Layer 3 of a small transformer language model trained on English Wikipedia (21 layers, counted from 0, width 128).
A neuron's activation on a vector x is GELU(weights . x + bias), where the dot is the dot product.
The model reads these tokens: " to" " Prom" "otion" " play" "-off" " |\n" "|" " " "5" " |" " D" "rit" "a" " |" " " "26"

The vector x that enters this layer's MLP at each token. A number n stands for n times 0.014.
0 " to": 47 22 -20 13 -38 -8 24 -25 -8 -76 -8 -2 41 50 202 79 -8 -64 0 1 -43 23 36 -13 -72 53 -11 4 0 38 -51 42 3 7 46 -43 -29 8 -5 34 100 2 -8 -2 11 -11 -95 -25 -4 -51 22 -47 0 -4 23 34 -32 -2 -26 -41 7 -34 84 -28 -15 6 22 52 -11 15 24 -53 23 16 139 -90 -121 -58 51 64 -21 -5 118 -37 -5 26 19 31 47 55 -35 66 -28 77 -25 -110 47 -50 -22 51 19 -110 -25 13 74 -56 19 0 -4 -19 29 -34 -6 459 -36 3 25 9 -327 -3 8 -20 -15 62 26 -23 -9 3
1 " Prom": 127 -59 -48 -9 61 -22 -1 -10 7 -62 -7 -14 -18 28 110 20 -34 13 -7 42 -35 120 43 11 -13 13 -10 21 22 20 -32 -32 19 7 -78 -14 -110 43 -38 62 47 -34 -2 2 27 -27 -75 -41 -32 -63 -32 -23 2 -31 5 15 -106 10 22 -42 1 -68 111 18 -12 15 -9 21 15 5 1 -34 -41 -45 283 -48 -180 -68 -65 102 -15 -11 85 41 -25 231 127 -2 12 49 26 67 1 57 14 -29 15 -42 -27 35 7 -94 -65 54 8 -31 -16 -14 -16 -16 -36 -121 -10 464 -77 3 34 8 -167 -4 -8 -16 18 122 28 -1 -15 -40
2 "otion": 92 -42 -49 -32 72 -63 2 4 -55 -69 9 2 1 4 117 72 -57 -53 33 36 -42 -24 18 -4 -69 -8 -41 46 67 -7 -56 -52 -17 10 -82 31 -8 15 24 18 146 -8 -10 3 -5 -44 -31 -54 -22 -42 9 -19 5 4 58 -5 -52 -25 -11 -66 12 -55 31 11 -9 6 1 -3 11 -32 16 -9 49 4 230 -76 -139 -96 35 91 -10 -6 115 7 23 220 40 19 11 29 63 125 -34 22 -4 -47 39 -169 -42 47 60 -100 -38 50 47 -40 39 -11 -14 2 -36 -77 -17 444 -24 4 86 14 -200 -5 19 69 -15 50 7 4 -30 -28
3 " play": 72 -92 55 17 120 -41 4 9 -57 -67 16 -28 7 13 274 74 -32 -31 22 9 -25 16 38 -16 -95 9 -11 1 57 34 -76 82 5 -30 -43 -65 -136 34 -14 24 152 -4 -10 -1 16 3 16 -63 47 -14 36 -67 9 -22 58 5 -110 -98 -27 -24 -15 4 52 0 -6 -14 -9 -11 0 -3 -26 16 -12 25 221 -80 -201 -16 28 97 -20 6 132 -10 35 68 73 20 11 5 69 38 -16 39 -11 -59 36 -263 -10 35 -8 -92 -69 23 11 -74 53 3 5 -4 9 -109 -17 442 10 3 50 52 -201 -4 9 3 -39 54 24 48 -43 -19
4 "-off": 63 65 58 -18 143 -60 34 8 -12 -77 -3 6 -30 3 182 62 -80 2 0 16 -30 35 19 -7 -49 14 -44 -12 86 46 -62 -7 37 12 -48 -28 -54 29 -3 13 88 26 -31 -1 21 25 28 -24 -6 -86 33 -37 20 -9 67 -4 -95 -8 9 -83 -11 -15 43 25 -7 -4 -14 -6 45 -17 -26 -51 14 -45 249 -73 -161 -75 52 58 -28 -12 42 41 6 109 -18 2 15 48 42 73 -31 29 -10 -93 51 31 -9 38 47 -107 -56 16 -12 -42 71 17 -28 -3 -31 -55 -1 456 -46 2 88 84 -249 -3 21 23 -19 57 -10 -42 -26 -6
5 " |\n": 71 73 4 64 17 3 22 -38 9 -68 8 -4 39 23 90 40 -38 -16 28 9 -49 18 57 -17 12 44 17 7 -16 -32 -9 -11 23 -2 -11 -27 -95 96 -72 45 17 14 -14 0 -10 -22 -75 -76 -15 -29 -28 -19 -30 -64 -28 47 -79 -55 14 -17 -1 -16 78 -26 -12 -16 -101 -8 -21 34 6 -38 -29 35 166 -84 -230 21 39 89 -26 7 128 -25 56 81 73 39 5 29 -44 20 -22 62 -7 -74 60 -101 -5 23 -28 -98 -10 11 57 -73 4 30 -11 31 22 -50 -18 468 -59 2 61 80 -310 -1 19 -39 -33 75 -32 -2 -16 -16
6 "|": 46 56 -10 71 -59 -27 44 -35 27 -71 5 13 18 11 204 40 -63 -38 -16 14 -32 -6 46 -7 15 -6 -10 46 23 25 -33 22 -6 -22 -24 58 -75 31 -33 12 99 80 -26 -4 -7 -49 -35 -48 -44 68 -2 -38 -19 -19 20 27 -27 -48 -5 -31 17 76 57 -8 -8 1 76 -34 4 11 20 -58 12 7 110 -34 -143 -23 92 76 -32 8 93 -44 28 106 -32 36 19 11 16 28 -54 38 2 -75 46 -199 27 23 17 -102 -9 -32 8 -99 44 -19 -1 7 21 -40 -22 454 -52 3 63 66 -401 -1 7 -33 -16 85 -11 -1 -8 0
7 " ": 130 104 24 28 48 10 41 -85 -42 -55 8 -10 39 0 130 62 -71 -6 30 8 -44 24 41 -46 -20 -27 -70 6 -10 -8 -66 180 33 -24 -30 -5 -74 36 19 -11 80 19 -26 -4 -9 27 -37 10 -48 14 -46 -14 -15 -12 21 45 -76 -37 6 -7 10 -4 -15 -87 -7 21 -64 27 10 9 9 -39 23 10 148 -65 -192 -10 -36 21 -35 -1 96 -18 13 95 29 17 38 16 -9 94 26 30 -18 -87 33 -178 -3 37 -23 -79 11 -28 63 -35 18 -7 -12 34 -6 -1 -26 475 -70 2 53 9 -169 0 28 17 -32 92 29 57 -2 -21
8 "5": 99 84 -13 -3 -4 -18 40 -63 12 -14 10 -11 29 -10 97 27 -65 -17 20 10 -58 54 18 -25 -42 -25 -27 24 3 36 -40 10 48 -10 -32 40 -30 30 5 23 94 33 -32 5 28 35 -20 -72 -57 -45 3 -28 -24 -11 18 -9 -116 28 17 -46 42 17 46 -59 -3 27 -18 -5 -2 -7 -16 -42 22 -50 135 -43 -396 -72 16 41 -19 1 80 21 44 132 -21 14 13 45 -2 70 -11 34 -32 -94 35 -117 -24 46 33 -80 -3 5 102 -38 70 -9 -30 68 -13 -3 -31 460 -83 4 84 -87 -273 1 18 42 5 72 1 -8 0 14
9 " |": 77 89 19 13 32 4 26 -44 -1 -39 6 17 29 -17 126 72 -70 -13 11 8 -39 46 39 -25 -26 12 -4 -18 9 -11 -34 35 10 -17 -32 -35 -52 27 -57 47 71 37 -20 -1 -22 -73 -11 -6 -59 -9 -22 -19 -4 6 21 27 -71 -27 12 -19 7 71 -14 5 -5 7 -100 30 -24 13 -25 -13 -1 11 129 -39 -193 -33 26 41 -26 2 107 -26 71 80 -4 40 0 29 -32 57 3 38 -16 -90 64 -178 20 18 -18 -112 2 -35 87 -134 19 24 22 19 4 -13 -7 468 -67 3 51 91 -440 0 14 -30 -35 43 -10 20 7 1
10 " D": 181 -5 39 25 37 -23 -11 -33 -43 -16 -2 -46 55 18 58 43 -68 -2 4 -3 -35 43 20 -21 -41 19 -32 3 32 -9 -35 66 58 -19 -50 -1 -72 43 24 -10 0 -44 -16 5 7 -47 -62 -2 55 15 -39 4 -24 -35 20 62 -100 -35 0 6 15 38 -49 -52 -10 0 -186 -7 2 55 45 -33 -9 -4 -5 -10 -236 35 51 157 -29 -9 85 -46 22 27 30 -35 30 -16 -3 96 10 -5 0 -39 40 -292 0 -2 10 -93 -8 -23 78 -18 -25 31 -15 52 45 -53 14 474 -12 2 15 19 -122 -1 24 -16 -22 88 0 42 21 7
11 "rit": 95 26 53 -3 87 -92 4 3 -60 -11 -1 -2 -50 16 190 19 -15 8 37 19 -16 58 29 -20 35 -62 -12 9 19 -13 -62 84 -6 -15 -130 -115 -52 76 45 -16 72 -63 -5 8 3 -12 63 -46 -3 -25 32 -3 2 -50 80 28 -63 -36 23 -9 28 32 -19 36 -8 -35 -84 -26 4 -8 -37 -32 30 36 248 -41 -139 -39 -7 -57 -24 4 98 -16 71 132 -15 -13 16 -15 4 63 17 -49 9 4 37 31 -10 -5 91 -105 -36 -3 -23 -55 50 10 -7 34 49 -69 -40 452 -28 2 25 -5 -123 -4 0 -10 -22 -22 35 95 -21 -53
12 "a": 21 37 -4 71 83 -44 33 -22 -19 -13 12 -46 24 11 213 56 -54 34 14 -12 -41 4 27 -34 -18 11 -6 20 -21 -76 -29 -2 21 10 2 -44 22 19 55 31 -3 -119 -15 12 -3 -24 11 -54 -51 -3 60 30 -55 23 128 -7 -14 -104 19 -18 8 28 -11 9 -2 -4 -118 -35 -34 -1 6 -36 5 13 35 11 -265 -19 38 41 -22 8 123 -50 59 100 60 -9 -22 37 -8 150 -1 8 -8 -101 27 -135 -16 30 25 -108 -26 1 71 -63 16 -25 -10 78 4 30 -33 482 -74 3 50 -56 -186 -1 18 -27 -37 29 32 -52 24 9
13 " |": 74 93 12 13 31 3 26 -44 1 -38 6 17 30 -19 125 69 -67 -13 10 9 -38 41 37 -25 -28 9 -4 -18 8 -17 -30 39 11 -18 -33 -36 -56 22 -59 47 68 37 -19 -1 -25 -71 -12 -8 -59 -3 -22 -19 -3 7 20 23 -66 -27 15 -18 11 71 -15 4 -4 8 -106 28 -24 12 -29 -13 -1 10 129 -36 -197 -31 33 40 -26 2 102 -20 74 78 -3 39 0 29 -26 52 2 37 -16 -95 62 -185 23 17 -19 -118 4 -37 86 -134 21 26 21 26 6 -12 -7 472 -67 3 47 94 -440 1 16 -28 -33 43 -10 16 8 1
14 " ": 125 117 14 34 44 12 39 -89 -36 -52 7 -10 38 -5 138 59 -66 -4 30 10 -42 23 38 -46 -22 -34 -68 5 -16 -10 -57 188 32 -27 -27 0 -73 28 19 -11 79 13 -27 -5 -13 32 -43 10 -46 16 -49 -11 -15 -11 18 42 -75 -34 10 -5 15 3 -27 -90 -5 24 -72 24 5 7 7 -39 20 6 154 -55 -193 -11 -29 11 -35 -2 84 -11 17 89 28 13 38 10 -1 94 30 27 -16 -92 30 -201 2 31 -24 -85 17 -35 59 -36 22 -4 -13 48 2 8 -26 481 -74 1 42 11 -167 0 31 22 -32 89 32 54 2 -23
15 "26": 62 108 -63 26 12 -7 46 -56 23 -4 19 10 4 10 91 19 -75 -29 16 -19 -29 2 6 -32 -49 -33 -31 37 6 -15 -55 6 40 -14 -37 42 -13 -14 -44 18 122 58 -31 5 32 6 7 -39 -59 -2 17 -10 -20 -36 -11 9 -99 38 17 -55 37 43 8 -76 -4 6 5 -37 14 -17 -8 -40 24 -40 94 -25 -331 -55 143 34 -20 -14 67 17 24 48 -2 9 17 28 5 50 -10 36 -49 -61 50 -115 -25 39 40 -92 16 5 81 -52 75 29 -28 66 23 44 -17 467 -86 2 35 70 -267 1 14 41 -69 88 -33 5 19 21

Each question shows the input weights of one neuron of the MLP. A number n stands for n times 0.0012.

n259 (bias -0.121): -58 -102 201 -121 24 14 107 123 -100 73 -64 13 -8 -77 48 -3 25 -97 150 -16 -81 -154 14 -132 6 -18 -76 145 6 171 -37 -48 0 126 111 -26 0 -117 152 -134 -27 -30 -35 -31 -47 27 -16 36 17 -207 128 -139 85 178 -65 -73 113 16 -99 -230 -61 -194 -29 -9 14 120 149 138 -24 -90 -56 -14 -5 -6 13 -35 69 -9 -75 87 -46 66 177 187 77 -11 -7 127 58 -57 17 -20 -113 136 -150 -43 -89 0 -82 157 162 66 -19 72 -88 64 79 -32 -139 -197 -46 -90 23 -79 -63 10 28 11 59 48 138 194 -35 6 -106 62 -84 135
Which token does this neuron like most? 2 "otion"

n479 (bias -0.105): -84 8 -120 19 -19 -8 140 89 11 97 -205 18 -160 0 -18 142 -34 -52 -227 60 -48 71 87 -24 29 122 40 9 24 74 42 -199 -145 265 228 96 19 -42 43 212 7 17 3 14 -52 92 -82 -141 6 -203 155 -23 -153 -11 -61 -158 30 -29 -79 -133 -82 -10 68 135 -114 22 131 87 -62 -64 29 -79 -136 107 -81 89 61 186 31 10 -13 -55 187 114 30 -20 -84 136 -3 61 -165 -32 -134 186 -118 -52 53 75 -100 82 122 31 24 72 -26 -46 24 -27 -114 -161 -35 130 15 -40 -88 -33 106 128 -50 175 171 -155 -31 7 -25 -204 65 161
On which token does it fire most, and how strongly? 0 " to", at about 1.3

n31 (bias 0.023): 32 -52 -78 -33 18 -37 -151 264 10 -70 5 -3 -110 121 -71 56 6 -99 -80 212 -10 -10 -102 -48 -12 25 -54 -3 94 48 36 -69 -43 272 37 24 49 -171 89 -109 -19 89 -16 100 107 -64 121 -263 74 -127 3 80 151 -38 27 -23 7 -36 -19 -99 -16 28 -121 20 -43 18 -17 -88 92 -187 -180 -43 9 6 121 -111 178 -51 65 196 -5 -60 -166 -165 42 -12 0 6 158 54 165 -60 11 42 177 16 -17 161 -100 65 -65 -51 -166 -31 19 111 -6 46 -91 -35 -7 -113 -31 -42 89 25 -144 -20 18 9 -106 36 245 -88 83 210 -260 -125
Which token does this neuron like most? 2 "otion"

n55 (bias 0.023): -15 -28 -65 -96 32 51 188 -76 -129 -31 134 94 34 -111 -18 -26 -94 -22 185 -113 -74 120 -13 -139 -72 106 -70 20 11 80 -42 86 -16 -140 -147 -55 170 -115 3 26 25 103 -35 -38 -24 127 100 160 -21 -116 13 63 25 6 -7 -17 -37 89 115 -44 -126 -49 -93 -21 69 -85 -9 64 -70 -142 -112 109 122 69 -39 76 11 -66 -161 54 40 11 116 -3 116 -47 -164 0 -167 127 -186 -41 222 -49 -69 -49 56 27 -56 -10 -23 -16 30 64 24 -24 -25 135 -17 80 -94 125 -54 -37 33 -7 120 61 47 -56 143 97 -74 -79 -15 52 152 36
On which token does it fire most, and how strongly? 7 " ", at about 0.42

n9 (bias -0.045): 27 65 -14 -78 -72 20 89 -19 40 49 45 -99 23 49 -45 195 9 -30 -33 79 19 -66 31 -66 59 -116 -89 -18 12 142 -32 14 -80 61 137 -83 73 -25 100 -10 15 34 -47 -114 2 24 75 -87 57 -116 -33 -62 76 -53 -151 -154 181 168 10 -76 -37 -2 49 -70 74 -54 -16 98 -2 -90 -53 6 173 34 -3 -8 -5 9 73 -30 -112 66 26 -16 74 -54 -114 222 -72 -12 35 -60 -20 74 -183 -3 -64 39 -22 174 14 6 85 -28 -24 -45 7 92 -4 -76 -37 92 -37 -100 -47 48 5 -54 -66 -11 60 -6 86 62 -82 -32 -97 218
On which three tokens does it fire most, strongest first? 0 " to", 8 "5", 15 "26"

n276 (bias -0.004): -109 -199 -43 114 -69 -45 -40 204 -192 104 14 -3 -11 43 8 40 -22 74 -5 -136 -81 15 -192 -70 12 50 -125 121 -12 -18 -213 -68 -6 0 13 43 71 -10 194 -30 -45 -39 -18 108 -76 85 260 -62 -102 48 96 147 -141 201 55 -109 20 21 161 -117 -23 -38 -127 126 11 -78 7 -69 13 -289 23 112 141 129 -53 154 112 158 10 75 138 -54 39 -116 105 -63 -21 -71 -89 17 6 21 -116 -178 49 72 -76 45 -24 -110 0 -35 -88 -7 41 -29 125 -111 -5 64 -85 71 -72 -25 101 -50 -61 -59 87 -52 -17 -5 117 -148 8 34 133 25
Which token does this neuron like most? 12 "a"

n190 (bias 0.032): -137 -26 -39 88 -107 -8 84 -29 -32 5 -4 13 -13 59 -85 36 38 79 -97 41 -5 127 14 105 73 -156 -27 -69 51 35 0 -26 -42 151 165 15 -18 -89 2 -100 -64 174 -42 -47 16 -141 36 -41 49 9 -108 100 0 -49 -19 19 -40 30 -12 -112 6 83 -138 55 -15 45 57 72 66 61 -32 -85 -53 -95 -25 92 -53 -4 44 52 51 -88 -95 4 -83 -56 8 14 52 285 -54 -87 -71 -18 45 59 -26 3 -4 4 13 24 73 -89 22 -49 60 -107 2 -82 46 52 25 11 -71 -74 -80 63 -45 61 -111 -124 4 7 -2 15 93 -11
Which token does this neuron like most? 6 "|"

n121 (bias 0.042): 5 45 -26 54 -171 -25 -3 -88 6 -30 145 57 -33 47 -18 -115 -3 15 81 37 129 27 19 -128 0 -130 -127 82 -17 48 0 121 24 -23 -90 0 24 -223 5 -170 3 115 18 -107 21 118 73 0 -33 -25 94 2 -17 -76 -70 74 15 -55 92 -62 122 -313 -144 -173 -37 -3 6 58 151 -43 78 -92 152 -49 -3 -96 44 -112 12 -73 -46 -74 -140 43 -58 7 -96 -22 93 -49 -131 -100 103 -146 -63 -3 -12 88 -50 -28 56 113 0 32 -13 19 30 -30 -36 -52 -6 77 0 56 12 40 -131 111 133 26 17 164 -60 53 -148 171 60 8
Which token does this neuron like most? 15 "26"

n160 (bias -0.053): 47 79 -19 -11 -35 216 117 -39 140 88 56 43 40 108 -138 56 -67 6 14 65 33 -94 116 -137 57 -81 -126 26 -75 66 -75 40 -178 -10 51 -25 60 -16 -90 33 -20 65 -7 -204 -134 2 -48 -134 64 -13 -79 -81 -3 -39 -287 56 69 81 14 0 14 -39 -3 -87 -26 -105 6 116 -12 -63 -28 38 84 34 15 -48 -25 0 16 -70 -118 69 82 152 90 -72 -180 395 -7 -51 -53 -96 66 -20 -138 41 10 66 -17 11 -102 81 143 -26 -3 -36 -31 86 17 -126 76 136 -49 -95 41 33 60 15 -55 119 119 82 -140 6 -118 -3 -98 172
Which token does this neuron like most? 15 "26"

n176 (bias 0.017): 76 4 67 -195 31 -95 -59 80 -29 64 38 254 -236 -36 -45 -93 -91 -76 98 -85 40 -34 -118 -21 82 -115 -17 -56 17 -20 -75 -218 -52 32 11 19 53 43 151 -106 17 174 -158 9 150 12 268 130 99 -181 -9 -120 211 40 -74 -120 23 157 -106 -129 -181 -213 -29 105 49 79 74 29 146 -11 -89 111 73 -41 67 -166 41 -68 -55 35 211 -100 -18 84 -61 -108 31 -27 48 91 26 -5 51 -3 -94 84 -86 84 -129 -51 203 -31 -42 39 -114 -86 55 21 -101 27 84 -122 45 -29 102 -119 132 133 108 148 133 135 -186 -98 -146 143 23 67
Its two highest activations, in order, are on tokens 4 "-off", 2 "otion"

n68 (bias -0.002): 85 -4 117 -182 82 -8 -60 -3 -205 276 70 65 -110 -56 -134 -12 -27 240 22 -44 121 -39 106 -170 -148 6 -127 69 161 -27 -179 68 75 36 -10 112 -51 -11 -181 -88 -56 -53 0 -39 -57 -133 -87 226 34 70 33 -3 36 14 12 -32 36 -14 28 -237 28 -93 3 -28 -153 -176 -7 63 83 -25 150 -44 3 -91 -200 -121 115 50 15 44 -77 -196 -126 30 -227 -128 127 -71 20 -106 -99 80 199 38 45 57 3 40 -95 73 61 64 44 92 -80 -98 -26 -68 -74 -58 142 -71 146 4 225 26 36 93 147 -17 42 87 -74 -30 -116 168 183 28
Which token does this neuron like most? 10 " D"

n163 (bias 0.016): -32 -48 171 147 -65 -152 -71 284 -151 174 46 123 -45 67 -13 191 23 -78 -8 -53 0 154 -15 -77 -40 -138 51 -17 179 52 -194 18 -76 156 54 18 -78 -121 41 -150 -3 64 -156 70 -30 14 190 -39 -30 9 -121 115 105 62 62 -14 -46 11 -110 19 -124 28 -140 261 36 -98 55 -82 181 -163 -125 111 54 104 49 57 134 40 0 0 71 -104 -61 -90 136 -113 -47 -13 25 -82 -21 -35 -13 -9 47 155 -36 32 -6 27 -36 0 -133 -116 -88 -68 42 -118 92 -64 -11 -138 -111 15 9 2 83 212 27 -65 -51 -103 -120 -143 166 143 -140 -69
Its two highest activations, in order, are on tokens 11 "rit", 3 " play"

n271 (bias 0.039): 11 -19 205 -48 119 -38 21 -26 84 76 5 95 -17 -171 -24 22 -5 83 184 -103 -24 -9 -176 -86 83 -106 -81 -101 -21 -3 -100 -56 -46 -97 82 30 80 161 122 -50 -72 90 -79 132 85 -124 196 -53 -25 -128 -11 43 71 -55 25 -32 185 158 15 -28 -159 -29 0 125 121 25 29 -143 94 -173 -179 77 104 -116 33 104 120 -117 -14 -43 80 17 -32 66 34 -211 75 -135 -114 111 -6 16 95 117 -139 43 177 125 42 -176 -47 -7 -146 -66 -176 -67 45 -40 10 77 -11 -101 -107 4 127 -55 102 -121 33 -84 31 31 38 -31 61 -33 -61 -64
Its two highest activations, in order, are on tokens 11 "rit", 4 "-off"

n66 (bias 0.063): 37 0 -62 -59 10 0 26 -61 -68 3 -14 66 -59 -179 -41 -85 -29 -10 0 68 -117 14 -47 51 47 -89 -161 154 -6 43 -18 -5 101 125 15 88 16 33 116 -65 -29 218 -92 -44 17 171 -21 19 -29 35 78 17 -60 -61 -169 -46 -16 82 39 -190 -10 -125 -85 -62 41 108 43 11 160 16 -56 -58 112 -62 -9 6 -63 73 -68 94 20 -12 -61 138 -61 -38 -13 -98 -139 125 27 -143 -114 -53 -12 35 -72 81 125 -16 109 82 -28 14 39 89 60 -33 -204 16 -268 72 -53 -14 -8 -114 71 134 104 287 91 -12 -22 102 0 117 48 45
On which token does it fire most, and how strongly? 15 "26", at about 0.43

n468 (bias -0.063): 35 -6 -94 -26 3 -9 114 125 -58 82 26 174 -60 19 -44 -10 -59 63 -13 194 -2 3 -22 -142 20 -157 -69 -191 -26 -21 20 -58 -5 -114 30 129 74 -67 -12 -6 -107 44 -11 4 -99 -23 171 -90 84 -124 -113 -163 -35 -118 -93 -60 17 -47 24 52 -35 -202 -54 45 -8 -33 19 42 65 -139 86 103 146 3 109 51 123 10 -108 116 -60 -33 93 28 16 53 -73 35 -71 5 70 -83 47 -59 77 -3 -51 54 20 -52 -71 74 45 76 -105 126 74 -207 -20 -43 -15 -82 -72 15 171 -22 -92 -7 26 57 95 124 -69 13 -83 7 -106 -7
Which token does this neuron like most? 2 "otion"

n59 (bias -0.042): -121 57 31 14 -243 -23 69 -64 -16 39 74 61 21 -81 -3 -21 62 48 -4 24 -67 -10 40 -41 80 -43 19 -67 98 114 -118 -9 -24 24 130 33 -28 -95 36 -97 -65 182 -44 -17 -72 -58 -21 101 2 56 -155 -34 108 105 -55 104 75 70 23 -68 -59 49 -65 103 81 -121 22 55 35 -25 -118 8 -122 12 -47 229 -43 -17 -57 158 38 -33 -86 -18 94 -193 -249 94 -99 88 -138 -154 -38 173 26 88 134 9 108 -19 70 3 74 -89 -113 -37 -35 -66 20 -42 24 -9 71 -15 -43 -63 -81 96 -16 -15 38 -10 -19 41 -110 7 47 101
Which token does this neuron like most? 6 "|"

n419 (bias -0.047): -112 -20 101 43 -110 -78 38 11 84 -45 -83 91 -8 49 11 -53 69 -60 -159 -104 34 -38 51 80 127 19 143 -88 22 81 -57 -91 -185 67 159 110 0 -93 -12 63 -11 227 -18 -68 -54 -116 49 38 40 45 -205 -115 78 75 -108 119 48 2 25 59 -120 21 -28 189 45 -57 87 18 52 -57 41 48 -48 8 3 128 11 -56 -86 128 55 33 0 -52 65 -134 -138 98 45 72 -152 -234 -83 168 -62 97 73 -13 90 60 -65 46 10 -95 -74 -76 -3 -46 61 -54 22 -51 47 3 -134 -16 -97 86 -23 39 -43 -174 -20 27 -103 -103 -14 71
On which token does it fire most, and how strongly? 6 "|", at about 0.87

n58 (bias -0.009): 43 -84 50 -113 -117 -185 -30 121 -32 122 -69 274 -165 -95 -13 -128 -40 -82 -14 83 50 80 89 -12 -48 -156 -6 36 85 54 -138 -66 -108 -71 -78 143 37 -38 166 -145 27 254 111 40 3 56 258 -37 131 -90 -21 -87 -49 -86 61 -15 48 72 -48 -149 -152 -153 -137 54 15 -139 4 -80 -82 -122 229 26 81 102 91 11 220 0 -247 -79 -41 -95 68 -158 71 32 0 -56 75 0 53 -18 142 -9 49 72 -148 185 -53 -112 -6 -8 -86 121 -235 55 97 -249 -96 7 -23 -53 -25 -40 214 44 -9 -100 72 -75 3 94 176 -136 65 174 -82 -41
On which token does it fire most, and how strongly? 11 "rit", at about 0.93

n102 (bias -0.033): 152 82 19 0 40 58 -15 52 22 101 -58 49 -36 101 -43 246 127 -13 -90 98 -28 -122 132 -143 43 -127 -82 11 -81 38 78 66 -158 -35 78 10 13 -71 8 -25 -32 -3 42 -173 -202 23 -25 -74 130 -22 -51 -92 126 0 -43 40 68 -218 -97 124 75 -46 -28 -7 -7 -191 0 209 -28 -36 90 27 34 275 29 -44 50 107 61 134 -103 -43 126 -3 68 -11 -84 172 -69 -17 58 -8 -106 39 61 -18 -49 18 23 -80 -143 3 86 -53 -147 -29 -9 8 -77 -210 35 -75 -109 -85 80 -48 22 -13 -30 0 101 -41 188 -6 -16 38 -229 -6
On which token does it fire most, and how strongly? 3 " play", at about 0.14

n386 (bias 0.012): 137 9 -92 3 -153 0 150 13 -47 -11 -109 -15 44 167 -120 158 -62 67 -6 260 66 -91 64 -157 -32 47 20 -172 28 -55 59 25 94 -46 -82 67 124 -81 -9 71 -226 24 190 -3 -210 -95 71 44 126 110 -266 -82 -3 -11 -78 61 93 -67 48 190 -9 -260 -116 -39 -139 -203 -160 -23 26 116 136 49 30 67 -110 -46 71 74 -169 257 3 39 36 -123 -27 29 -19 -13 -67 -154 60 -46 48 -21 162 31 -109 -4 3 107 -128 85 15 56 -40 229 -68 -94 168 19 4 -181 132 -20 214 66 -72 -176 132 -59 153 68 8 -65 47 -50 -48 -19
On which token does it fire most, and how strongly? 10 " D", at about 0.56

n228 (bias -0.093): -199 46 2 12 -220 -65 52 -5 -71 54 21 107 -9 -107 -39 37 20 3 -12 -13 -6 -59 29 79 45 -49 17 -13 80 97 -76 25 -98 63 135 49 -41 -146 69 -62 -61 192 -24 -48 -25 -91 36 -9 16 46 9 -43 105 84 -65 44 89 21 -12 -19 -85 19 -42 193 22 -70 77 40 51 -16 -67 -55 -59 5 -45 236 49 -56 -95 184 15 -44 -68 -45 39 -110 -267 58 -141 84 -21 -176 -96 218 -8 63 11 6 56 -23 75 20 56 -24 -113 -78 30 -29 -28 14 92 -16 19 -53 -58 21 -88 69 -39 32 -125 -28 35 58 -109 -41 4 85
Which token does this neuron like most? 6 "|"

n274 (bias -0.051): 34 -28 26 -53 79 68 -91 96 96 -62 42 -55 -57 -16 -89 0 182 93 61 102 35 14 42 -43 -3 58 35 -140 117 45 2 31 91 60 151 -31 -96 -77 -68 110 -109 70 79 -19 111 153 3 -146 31 101 197 52 51 87 -95 -43 19 -105 -57 167 -2 -109 144 -13 -25 -135 -12 -56 46 19 21 22 23 -127 -49 -148 -129 141 -83 179 45 57 12 -26 -60 -41 38 110 -29 16 100 -194 -26 207 -197 -6 61 -3 7 -37 -26 48 -191 92 8 -41 -160 60 -15 -87 -16 -21 -40 -64 -8 39 -220 114 0 -99 82 18 -105 97 -120 122 -80 16
On which token does it fire most, and how strongly? 3 " play", at about 0.63

n56 (bias -0.085): 180 -4 -117 -94 -10 130 237 -36 79 -10 7 23 -196 113 -8 -213 -64 -88 -121 3 60 55 -5 -76 47 129 -113 116 109 25 190 -111 -58 216 0 127 0 -182 -94 41 82 -101 -18 -49 108 38 48 -51 48 -156 162 -54 67 10 -103 -140 64 56 26 -18 69 -36 41 -75 -94 11 108 -78 -48 -27 -46 -17 -163 36 -43 32 -52 -151 59 88 -100 -35 81 128 -111 0 -169 84 -127 -23 -123 8 -116 -32 37 -22 -119 52 -203 167 136 32 70 33 -92 139 -24 46 -42 -98 -46 132 -89 -128 69 -8 93 -78 -3 24 -51 121 -76 -50 42 -48 105 168
Which token does this neuron like most? 15 "26"

n88 (bias 0.003): -192 -37 171 -41 -87 -126 -55 128 153 -125 -6 36 -197 -7 14 -99 -80 -8 141 -53 210 201 -92 131 25 28 25 76 149 106 -39 -291 -45 62 -54 -72 93 96 257 -3 -73 110 -15 176 91 -45 201 17 167 -312 115 -83 56 -145 48 -59 24 123 212 -273 -68 -71 -59 188 -74 -67 118 -52 130 -146 -127 -29 104 -54 24 35 106 -198 -137 -45 67 83 -97 -136 78 -75 -87 -90 -29 -194 -117 -30 -36 120 -125 41 219 126 -70 -44 156 -17 -232 15 -200 -28 -18 56 -10 85 -26 -27 95 -35 79 67 -34 51 65 -105 14 -44 0 -48 -98 102 -43 85
Which token does this neuron like most? 4 "-off"

n32 (bias 0.013): -2 -13 120 -2 3 -95 -13 55 -141 238 43 146 -50 7 -47 34 80 -117 102 75 -71 -64 -14 -25 -106 -230 -43 114 31 -18 -74 12 78 7 81 11 136 -53 23 -45 5 77 -19 -22 51 95 24 -29 -72 112 -51 77 63 -25 -19 -51 11 -64 -173 -34 134 70 -42 -41 -17 -50 58 34 36 -171 -75 -14 192 -96 -3 -70 64 10 26 -37 94 -46 -30 28 -16 -19 32 33 69 -61 157 -24 34 -75 -20 158 -111 123 -31 -57 100 9 -23 -34 -83 7 177 -78 94 -77 -48 -154 -72 -12 -32 62 -139 32 55 0 -120 85 -88 50 -2 186 -76 24
On which token does it fire most, and how strongly? 11 "rit", at about 0.36

n339 (bias 0.068): -4 -10 248 -47 -9 -110 -131 116 107 -4 -190 -146 -114 -98 65 14 7 -55 106 -24 240 -111 -96 123 -37 -59 84 97 132 53 97 -243 -15 -98 109 193 42 -96 59 -13 -4 149 111 129 224 84 40 -75 289 -195 48 -106 69 -139 51 134 -38 -205 112 -128 -48 -168 -51 41 37 -170 62 -25 80 -64 212 -4 41 -23 -83 -109 118 4 0 -75 55 59 -41 66 -85 -42 -108 -94 109 -232 -187 21 -111 193 -403 -118 27 75 -44 -103 -159 -18 -186 -3 -86 48 161 -110 -23 30 18 43 91 -32 38 115 -141 104 53 72 173 92 -61 -101 -216 60 93 160
On which token does it fire most, and how strongly? 4 "-off", at about 0.05